Layer 3 of a small transformer language model trained on English Wikipedia (17 layers, counted from 0, width 128).
A neuron's activation on a vector x is GELU(weights . x), where the dot is the dot product.

Input weights of the MLP neurons that the questions are about. A number n stands for (n - 500) times 0.0014.
n5: 420 556 384 346 343 767 407 530 345 474 567 607 906 808 658 434 818 412 592 555 628 431 311 524 431 578 418 497 534 542 476 485 679 252 295 500 633 211 529 489 617 484 469 418 429 487 650 451 511 195 402 307 467 410 806 238 464 527 504 542 477 394 641 541 474 496 643 623 304 380 524 508 390 601 610 455 489 500 577 504 534 632 478 371 488 408 426 354 344 477 662 516 332 707 430 817 662 273 591 726 603 351 574 539 557 365 462 521 584 422 368 483 435 495 290 579 531 287 722 607 491 522 295 596 385 314 542 523
n59: 538 360 540 548 505 528 494 410 489 439 624 487 413 617 555 252 367 294 535 339 708 357 450 423 567 693 504 520 500 554 550 416 489 324 436 460 440 637 596 610 578 644 546 407 496 512 478 717 493 604 374 492 521 574 509 327 312 669 277 636 571 455 718 455 529 349 384 537 504 309 481 731 112 413 196 558 609 534 496 400 468 440 646 320 335 554 395 586 303 715 634 463 464 628 257 522 607 497 729 366 769 358 450 696 473 433 380 553 544 529 546 450 725 644 664 589 343 500 678 639 546 620 390 504 459 535 438 733
n75: 562 610 466 262 500 603 500 565 579 317 397 641 659 354 449 707 689 514 358 455 255 438 515 641 463 666 606 489 599 454 469 318 437 242 485 476 473 324 562 459 642 464 667 472 763 500 538 492 537 566 397 209 474 448 500 564 662 652 369 694 565 624 594 486 383 219 405 556 319 715 343 690 385 526 413 469 331 247 622 551 645 815 899 351 350 593 589 663 423 398 566 484 492 314 533 464 414 351 646 441 600 416 426 488 395 403 539 514 603 824 532 570 437 646 569 513 521 535 485 528 509 351 377 90 413 500 469 488
n82: 408 595 559 487 486 453 397 398 546 452 472 531 505 586 464 536 699 436 527 555 687 510 529 313 583 525 349 452 409 525 565 470 500 440 551 605 402 471 532 520 423 574 502 674 447 514 465 550 488 615 464 450 545 514 478 529 454 479 355 479 448 451 479 519 505 603 377 500 447 531 519 523 458 428 543 696 483 534 449 549 553 571 523 392 568 529 609 473 485 460 456 478 333 608 530 571 519 432 546 596 517 473 407 479 488 329 458 530 585 600 535 591 494 453 475 449 466 485 400 479 363 565 455 498 651 472 511 420
n83: 566 539 590 210 382 717 516 748 490 490 659 605 425 543 410 447 359 317 458 367 364 500 416 586 604 383 361 581 711 664 524 443 516 221 484 438 531 650 481 628 465 531 563 578 519 545 584 383 513 503 714 265 587 522 747 286 495 389 362 316 603 386 680 570 403 472 539 636 168 432 550 670 449 516 341 526 644 542 469 416 460 658 571 637 559 363 417 425 421 470 439 662 484 381 554 480 594 506 451 627 579 495 464 337 457 428 591 491 255 549 483 545 414 483 474 540 597 411 317 449 564 490 500 469 678 377 460 385
n96: 599 332 206 572 245 746 289 372 546 508 414 373 228 442 281 694 604 515 700 391 426 540 642 456 372 482 471 569 418 727 379 516 356 303 789 513 267 576 449 597 621 746 696 466 362 528 344 438 559 517 520 442 557 486 629 585 279 447 382 167 574 463 765 485 297 172 632 626 614 616 589 536 408 757 500 719 305 322 266 690 376 653 695 524 430 493 430 377 684 720 428 330 529 504 613 470 238 390 757 579 535 626 477 496 394 633 489 620 542 448 360 519 715 522 663 449 590 758 508 439 467 584 566 443 661 652 257 753
n134: 394 427 470 308 272 722 561 532 515 523 376 788 450 509 364 688 838 341 522 300 678 186 369 315 411 325 550 292 550 551 525 594 527 573 536 356 597 513 417 513 408 423 504 661 591 453 619 661 650 514 575 120 143 437 500 268 189 689 358 434 775 428 273 500 440 580 718 712 341 523 566 401 313 729 433 707 546 496 490 453 423 898 559 249 481 251 814 828 398 505 729 538 204 826 419 386 660 561 495 504 846 527 628 538 461 277 594 650 343 479 442 500 458 561 583 428 388 472 411 492 548 643 271 676 281 660 309 292
n147: 654 457 474 360 374 619 558 457 587 277 606 433 436 646 357 412 253 416 443 404 736 444 196 471 651 453 241 439 807 540 564 413 701 554 311 647 482 619 452 492 627 475 436 508 751 379 519 191 744 540 658 377 412 567 418 357 445 544 478 461 413 540 535 311 534 356 551 848 383 629 563 606 352 436 524 461 622 574 358 288 456 440 550 527 533 237 295 585 243 848 532 500 415 544 470 459 436 496 547 670 635 477 533 384 593 514 430 610 261 648 388 428 568 609 567 507 511 464 636 428 514 317 409 317 444 144 440 657
n155: 326 576 496 436 613 657 523 420 472 531 558 582 500 511 486 589 214 458 472 452 355 534 215 518 493 644 438 381 417 253 497 334 442 476 590 445 648 568 788 404 657 256 532 677 614 524 434 566 567 668 517 318 538 393 445 366 676 609 516 647 431 630 490 519 463 530 620 531 415 671 550 394 422 627 337 692 570 446 735 464 352 662 528 401 389 326 520 354 422 582 553 608 220 387 463 442 518 570 532 655 547 296 597 593 341 560 464 872 461 608 581 460 404 546 560 518 566 479 433 647 278 435 217 437 487 426 426 560
n194: 524 217 305 245 500 630 631 435 529 409 455 420 607 504 327 511 671 229 459 480 777 242 486 404 507 772 346 400 550 500 483 479 447 568 439 386 687 480 596 486 595 613 355 537 636 587 619 511 479 604 528 398 254 562 386 286 711 669 397 584 444 325 568 604 484 416 470 745 437 367 497 453 325 497 857 692 504 525 558 522 520 694 607 373 485 535 598 453 533 641 773 515 292 460 426 459 708 538 693 556 598 548 550 389 469 517 389 701 577 479 370 508 619 653 515 304 480 303 291 503 425 475 455 573 662 230 474 434
n197: 670 692 645 486 298 788 187 315 339 403 578 418 485 571 698 432 556 310 457 364 767 271 539 514 607 716 596 802 452 512 544 371 290 526 517 590 458 594 508 530 500 399 492 386 539 424 684 460 742 482 398 457 335 470 431 471 278 306 399 349 481 406 700 389 635 299 254 719 531 489 587 457 457 530 427 796 753 470 571 405 382 450 535 410 304 512 248 588 321 988 474 500 338 424 182 505 432 534 562 520 754 519 426 694 416 633 680 641 435 379 374 520 653 722 674 469 536 874 432 605 566 556 256 397 264 86 209 540
n219: 515 651 228 220 444 534 267 363 494 584 120 237 659 508 543 746 520 582 623 538 641 474 470 391 323 521 689 585 477 468 284 500 441 356 658 458 482 373 406 302 506 448 371 398 350 474 648 473 658 500 772 346 568 513 440 593 608 370 583 369 575 406 380 589 346 393 550 603 337 537 818 554 589 482 468 840 603 322 561 430 487 701 598 519 500 423 722 447 454 551 721 595 390 736 415 670 320 238 496 538 508 344 649 621 439 333 471 503 610 640 661 544 549 450 573 420 624 481 430 427 452 560 442 520 704 352 380 339
n308: 568 497 497 476 555 586 548 344 467 544 549 779 648 527 488 572 383 621 581 628 600 658 347 497 543 506 500 427 357 530 546 394 434 371 648 454 514 403 528 419 468 482 543 524 685 510 459 338 729 614 579 423 477 510 569 530 329 621 490 386 357 520 459 389 503 597 622 527 429 514 626 452 534 489 637 535 571 305 560 416 225 582 503 514 217 528 357 506 574 692 551 366 351 655 549 661 401 514 550 473 457 581 549 521 210 534 567 591 650 500 404 459 403 535 524 459 380 491 384 330 510 428 411 462 612 509 452 565
n322: 335 479 328 381 483 659 444 432 335 399 478 496 537 491 447 623 526 454 430 586 575 435 270 448 494 493 442 571 531 477 483 515 288 500 336 654 565 633 512 331 642 468 489 630 664 468 634 319 515 679 524 343 500 605 540 477 592 339 598 320 524 462 451 494 527 664 547 445 482 722 448 540 342 462 430 537 481 537 585 569 521 627 558 290 653 602 411 683 571 585 539 500 482 428 539 252 415 699 432 522 471 406 534 563 247 603 570 704 309 437 464 585 441 549 429 607 533 398 544 652 134 443 462 500 623 506 431 546
n339: 506 500 332 198 451 597 527 473 458 736 576 361 690 527 551 595 507 547 425 422 280 564 628 567 551 764 747 448 533 596 524 316 365 569 388 427 453 558 491 354 598 698 518 407 641 546 639 404 487 561 410 486 373 477 457 469 505 641 394 566 491 522 566 476 459 381 394 684 607 622 497 291 468 427 573 636 423 460 454 626 556 555 572 406 440 442 484 467 624 541 759 500 362 453 264 627 316 503 880 515 479 495 528 283 566 611 424 446 442 306 345 485 482 570 376 529 464 477 526 601 673 549 444 553 529 259 304 687
n352: 514 520 494 474 520 534 508 553 460 440 492 590 472 614 472 505 458 298 459 306 491 568 369 492 534 601 415 574 600 566 615 410 412 515 480 508 482 537 536 416 632 618 518 487 455 500 667 342 623 495 478 382 532 474 585 262 476 500 486 361 468 393 631 527 555 583 443 443 433 469 473 693 595 613 500 319 503 587 672 461 455 495 520 529 492 496 509 465 223 518 395 526 450 597 500 477 495 435 505 429 560 573 542 433 255 546 551 518 416 529 519 384 544 414 579 456 439 421 636 475 485 569 334 374 490 527 416 437
n362: 531 599 496 504 394 472 583 565 477 245 325 500 579 373 259 694 278 510 494 490 581 472 532 416 254 644 543 606 585 440 399 420 135 571 521 517 542 427 640 233 478 500 808 622 415 463 450 590 559 496 524 434 366 524 500 594 500 647 455 195 426 601 436 487 258 597 606 577 608 557 683 554 299 672 377 554 608 420 515 599 448 666 691 455 451 331 510 639 562 650 567 470 493 453 479 396 394 613 928 380 560 458 440 635 456 500 683 578 483 516 375 574 441 571 424 368 471 500 535 493 450 479 471 500 442 767 303 514
n376: 380 512 359 333 421 417 661 375 630 512 484 697 517 606 429 460 742 387 418 574 485 421 235 566 674 547 272 399 562 475 507 443 474 601 373 506 702 565 581 225 687 679 447 391 696 527 736 660 661 472 459 322 351 553 459 237 353 284 647 496 510 614 600 458 261 689 283 500 541 567 573 521 451 332 605 555 340 440 267 544 617 629 642 211 442 473 496 523 476 644 613 508 233 666 359 670 648 682 418 359 582 699 489 412 393 459 510 660 569 732 521 294 881 170 500 623 405 288 244 471 360 546 493 438 589 564 488 551

Each question shows a token from some text and the vector x that enters the MLP there. A number n stands for (n - 500) times 0.0091.

"erg": 531 620 534 462 501 401 490 405 486 621 542 472 418 464 467 543 526 566 492 604 531 516 492 514 541 549 494 460 487 426 583 532 459 489 505 517 493 532 525 534 483 414 485 407 546 499 543 493 461 503 432 494 496 505 503 577 556 493 475 589 482 503 439 515 563 489 486 449 443 550 499 516 568 483 343 527 488 562 484 520 486 564 312 497 443 675 490 522 548 433 373 522 487 420 462 539 657 463 439 456 413 516 505 529 550 547 496 458 496 559 553 496 419 512 491 498 497 578 560 443 538 485 462 466 424 534 582 410
Which neuron fires most, and how strongly? n75, at about 0.2

"ing": 570 455 585 504 499 397 523 512 500 569 550 440 497 549 473 555 514 415 456 469 430 537 434 518 559 499 515 488 460 499 644 548 481 535 445 502 502 586 515 529 490 514 492 513 509 499 542 584 443 463 529 523 506 501 499 432 472 511 529 511 436 509 581 477 445 535 494 525 534 480 427 542 528 470 497 495 561 712 459 469 543 487 356 510 498 405 402 467 485 495 556 515 490 463 543 414 515 561 401 513 444 470 500 485 437 564 501 515 485 456 587 495 499 497 515 481 496 557 523 555 480 444 534 454 420 486 629 497
Which of these neurons fires most? n147

" Vol": 487 485 512 529 494 501 505 548 506 575 448 520 470 474 467 530 468 646 502 531 514 545 476 550 494 382 495 535 469 497 439 568 541 581 558 496 502 537 436 532 474 508 428 481 448 498 461 483 430 541 566 551 498 501 500 576 489 491 481 450 489 452 435 499 539 607 563 441 501 515 540 431 600 527 497 497 472 516 534 511 478 444 294 576 530 567 535 486 607 445 439 491 631 622 490 491 513 477 408 548 386 523 514 460 523 458 505 531 531 505 519 512 520 468 501 493 503 478 393 463 485 403 478 524 564 538 557 522
Which two neurons fire most, strongest first? n308, n219

"v": 558 590 531 500 495 377 493 506 485 510 489 501 473 496 474 468 516 483 529 596 586 500 510 405 514 508 390 620 472 471 553 520 509 719 478 489 505 522 473 584 495 537 516 479 491 501 549 423 466 512 457 499 410 503 476 587 512 474 544 549 456 517 467 525 514 497 461 488 514 547 481 481 537 438 501 458 440 500 447 461 518 409 318 539 473 655 542 489 475 314 433 488 509 468 521 402 487 616 462 496 423 510 495 634 514 535 489 506 549 456 438 490 526 453 504 507 505 540 542 534 507 473 522 484 553 585 553 479
Which two neurons fire most, strongest first? n82, n322

" or": 528 570 532 478 481 363 486 485 528 509 508 452 555 545 499 416 507 530 485 531 523 493 595 476 597 471 523 504 537 426 506 534 501 464 484 465 481 571 487 455 469 470 511 543 449 502 491 477 348 535 593 555 481 501 498 530 500 498 523 548 501 504 545 502 593 504 538 460 479 477 463 452 536 457 481 499 509 704 487 496 522 421 497 469 498 485 428 478 521 555 491 464 519 459 543 514 655 480 523 523 492 512 500 471 676 466 503 454 507 454 548 503 507 499 493 486 502 505 474 422 504 522 591 512 419 497 477 531
Which of these neurons fires most? n82

"a,": 423 556 488 470 510 471 492 534 491 528 542 496 478 523 474 462 473 474 491 438 485 570 485 507 482 507 498 453 554 544 588 547 612 559 509 501 499 437 490 536 497 509 513 596 487 501 486 520 315 571 487 533 472 503 508 420 494 496 515 549 457 556 534 518 525 550 551 471 506 522 409 558 556 470 434 402 525 663 550 520 532 549 479 461 477 529 424 499 477 461 447 479 577 543 504 484 433 500 407 532 422 509 505 483 506 492 499 477 476 468 556 501 467 500 401 498 501 444 507 488 498 541 626 534 495 506 519 447
Which of these neurons fires most? n83

" Qu": 572 478 478 444 494 405 497 574 493 493 432 497 465 483 544 486 493 621 499 575 540 481 585 522 500 470 492 487 488 480 510 511 506 722 553 507 520 464 468 564 482 547 493 454 513 500 496 524 404 462 555 610 465 497 479 715 471 469 542 446 447 479 543 504 464 469 525 568 517 498 518 485 519 461 525 525 484 475 493 509 510 592 336 568 498 509 493 478 568 459 484 515 575 501 497 445 419 449 523 514 373 505 494 514 572 480 499 551 517 422 493 508 553 464 513 496 501 548 482 482 472 532 504 493 576 511 580 472
Which two neurons fire most, strongest first? n96, n219

" w": 513 453 523 474 483 367 521 588 483 521 470 499 510 460 493 479 490 555 478 578 528 465 541 455 465 544 546 435 491 442 475 535 425 653 516 476 518 431 564 469 479 484 529 438 565 502 554 489 388 494 495 606 514 503 487 601 539 494 520 532 538 505 524 502 471 488 486 576 531 484 485 440 494 452 549 504 523 508 493 511 501 527 400 516 497 460 547 567 500 546 495 520 560 398 580 470 448 473 565 538 389 467 494 527 477 506 495 550 540 467 510 502 508 529 607 479 496 531 467 487 497 434 569 524 450 491 591 485
Which neuron fires most, and how strongly? n362, at about 0.87

"an": 542 549 506 514 486 447 507 487 497 561 558 498 507 482 467 487 478 516 498 501 493 559 397 505 560 484 548 535 547 534 702 564 633 557 489 514 514 531 467 541 510 483 415 468 375 500 513 532 500 458 475 470 466 494 517 516 506 479 495 478 382 556 449 522 518 610 505 500 494 529 504 492 509 478 630 458 449 597 506 459 513 510 326 522 515 607 442 556 511 455 514 496 519 532 601 455 513 566 400 478 387 487 477 461 540 514 496 372 401 429 506 499 509 477 472 524 503 512 469 463 476 500 625 480 406 417 571 479
Which of these neurons fires most? n147

"a": 514 455 520 490 497 485 525 528 522 524 540 517 490 517 576 442 481 545 499 565 504 503 446 470 477 505 455 475 501 613 658 441 612 577 529 492 502 515 462 593 502 451 471 500 463 501 453 543 512 445 608 570 487 493 503 490 474 464 542 514 438 628 479 507 537 559 537 443 425 472 530 478 573 484 564 445 525 542 452 508 477 582 457 534 507 494 444 520 418 528 436 535 466 379 514 555 441 540 486 503 401 490 491 474 427 473 501 487 484 428 508 510 391 475 438 492 506 521 389 496 493 449 531 504 489 500 704 473
Which three neurons fire most, strongest first? n308, n83, n147

" J": 483 470 502 512 492 532 497 567 483 529 504 525 468 459 542 515 490 620 496 575 521 529 410 515 480 429 523 441 420 506 432 554 555 637 572 489 523 424 535 536 490 522 494 456 555 499 509 498 391 455 488 557 523 499 514 529 504 497 542 445 494 493 482 522 390 522 491 493 561 528 515 493 514 513 628 534 510 476 448 525 460 561 451 533 480 531 502 526 484 438 436 511 454 566 567 551 481 444 416 521 364 503 503 521 493 548 496 523 521 492 538 514 532 478 444 465 499 443 467 490 498 455 568 518 621 523 576 450
Which three neurons fire most, strongest first? n308, n219, n376

" l": 522 512 533 406 475 515 506 591 495 515 549 511 502 454 469 480 491 626 494 605 531 465 613 468 468 479 528 489 496 529 490 520 465 660 505 493 527 425 504 530 466 403 456 493 491 502 543 458 382 477 492 497 480 500 493 604 524 469 539 507 518 537 513 487 491 520 468 561 503 525 568 423 488 465 414 502 528 501 494 518 482 511 349 473 510 502 563 559 496 538 485 511 538 405 517 537 474 472 518 564 398 512 495 551 544 460 508 494 554 480 503 509 477 515 453 479 498 479 469 486 523 465 565 557 507 508 519 475
Which three neurons fire most, strongest first? n362, n219, n339

" fact": 493 403 558 506 502 463 487 590 510 557 476 531 429 492 453 556 481 504 485 505 488 551 459 487 525 495 546 577 506 476 549 556 475 496 482 482 502 543 467 522 468 577 449 519 618 501 527 506 409 502 408 509 525 505 490 550 506 494 541 472 517 406 442 506 444 613 479 437 523 505 600 512 509 521 474 515 475 656 541 521 506 477 248 433 508 561 526 449 506 307 542 487 513 485 502 551 558 511 274 531 446 536 504 542 510 558 506 545 514 443 545 505 463 474 541 461 496 567 528 467 529 459 527 552 567 487 554 469
Which neuron fires most, and how strongly? n322, at about 0.2

"-": 542 424 464 487 491 453 503 451 498 510 520 481 508 539 503 546 492 549 499 439 496 529 557 545 462 514 587 463 500 567 459 535 574 456 477 523 493 540 528 508 495 485 547 533 510 499 484 390 274 457 445 494 537 504 504 522 491 502 524 472 545 542 487 513 509 490 538 505 448 463 471 489 558 498 447 517 519 519 515 523 514 464 506 437 493 492 490 530 576 502 529 499 584 446 506 523 550 529 442 480 417 501 496 526 563 494 493 346 492 547 471 493 502 523 504 521 501 523 526 517 481 528 527 506 526 513 568 582
Which of these neurons fires most? n339

" two": 550 491 540 476 521 375 499 570 497 549 531 546 533 519 542 457 587 512 479 488 538 502 463 442 478 539 534 475 535 519 538 525 519 568 436 467 498 432 572 575 471 466 448 539 575 501 490 497 399 530 482 578 504 498 495 562 505 508 517 548 488 434 486 514 511 550 472 542 475 478 468 461 552 471 463 398 566 724 496 441 491 519 288 577 514 385 537 499 449 473 472 513 544 579 485 426 596 469 507 464 457 481 496 503 571 423 508 424 452 518 509 482 516 480 521 509 497 474 478 518 525 510 479 517 519 564 562 477
Which three neurons fire most, strongest first? n134, n5, n82

" to": 483 427 488 469 481 499 524 542 524 453 415 512 488 501 469 467 490 457 468 538 525 548 543 538 532 525 483 483 516 519 575 518 544 566 461 501 500 544 514 492 476 471 437 527 563 499 570 558 372 468 505 618 483 496 496 536 492 525 534 510 464 526 559 462 407 501 524 490 559 490 402 518 425 495 567 421 467 630 533 524 558 543 597 428 510 410 485 546 564 538 546 498 583 471 487 437 443 287 592 504 505 458 489 499 716 511 501 470 487 493 507 511 525 518 501 497 501 542 498 493 445 487 551 528 477 475 577 437
Which neuron fires most, and how strongly? n194, at about 1.2

" County": 469 472 543 561 487 437 487 489 498 479 592 508 488 485 496 451 430 430 474 485 516 521 421 490 565 497 490 527 630 575 561 480 516 550 509 501 490 524 515 580 488 528 437 555 357 499 508 549 434 384 520 666 550 495 510 501 478 507 456 479 472 503 513 508 592 534 517 446 485 539 445 475 620 538 448 570 565 699 495 447 479 473 270 493 511 568 449 474 496 560 526 514 574 575 527 457 451 471 487 464 415 506 502 515 420 472 498 415 507 505 559 486 468 469 528 499 500 472 451 477 552 454 631 485 480 574 640 524
Which of these neurons fires most? n352

" b": 502 507 553 530 485 411 507 590 496 445 539 497 503 392 458 522 508 587 506 564 487 500 587 475 460 472 487 441 444 561 447 566 478 483 543 522 507 460 554 482 461 420 539 469 525 502 506 448 353 532 482 551 512 502 491 589 522 492 486 531 501 542 516 485 522 509 482 523 491 496 569 519 485 479 482 470 489 482 478 466 511 521 479 534 499 548 552 555 468 424 488 517 560 503 555 544 433 541 482 462 397 488 498 474 570 481 499 457 558 548 547 503 527 556 514 479 498 540 509 457 511 473 589 455 555 505 515 470
Which of these neurons fires most? n75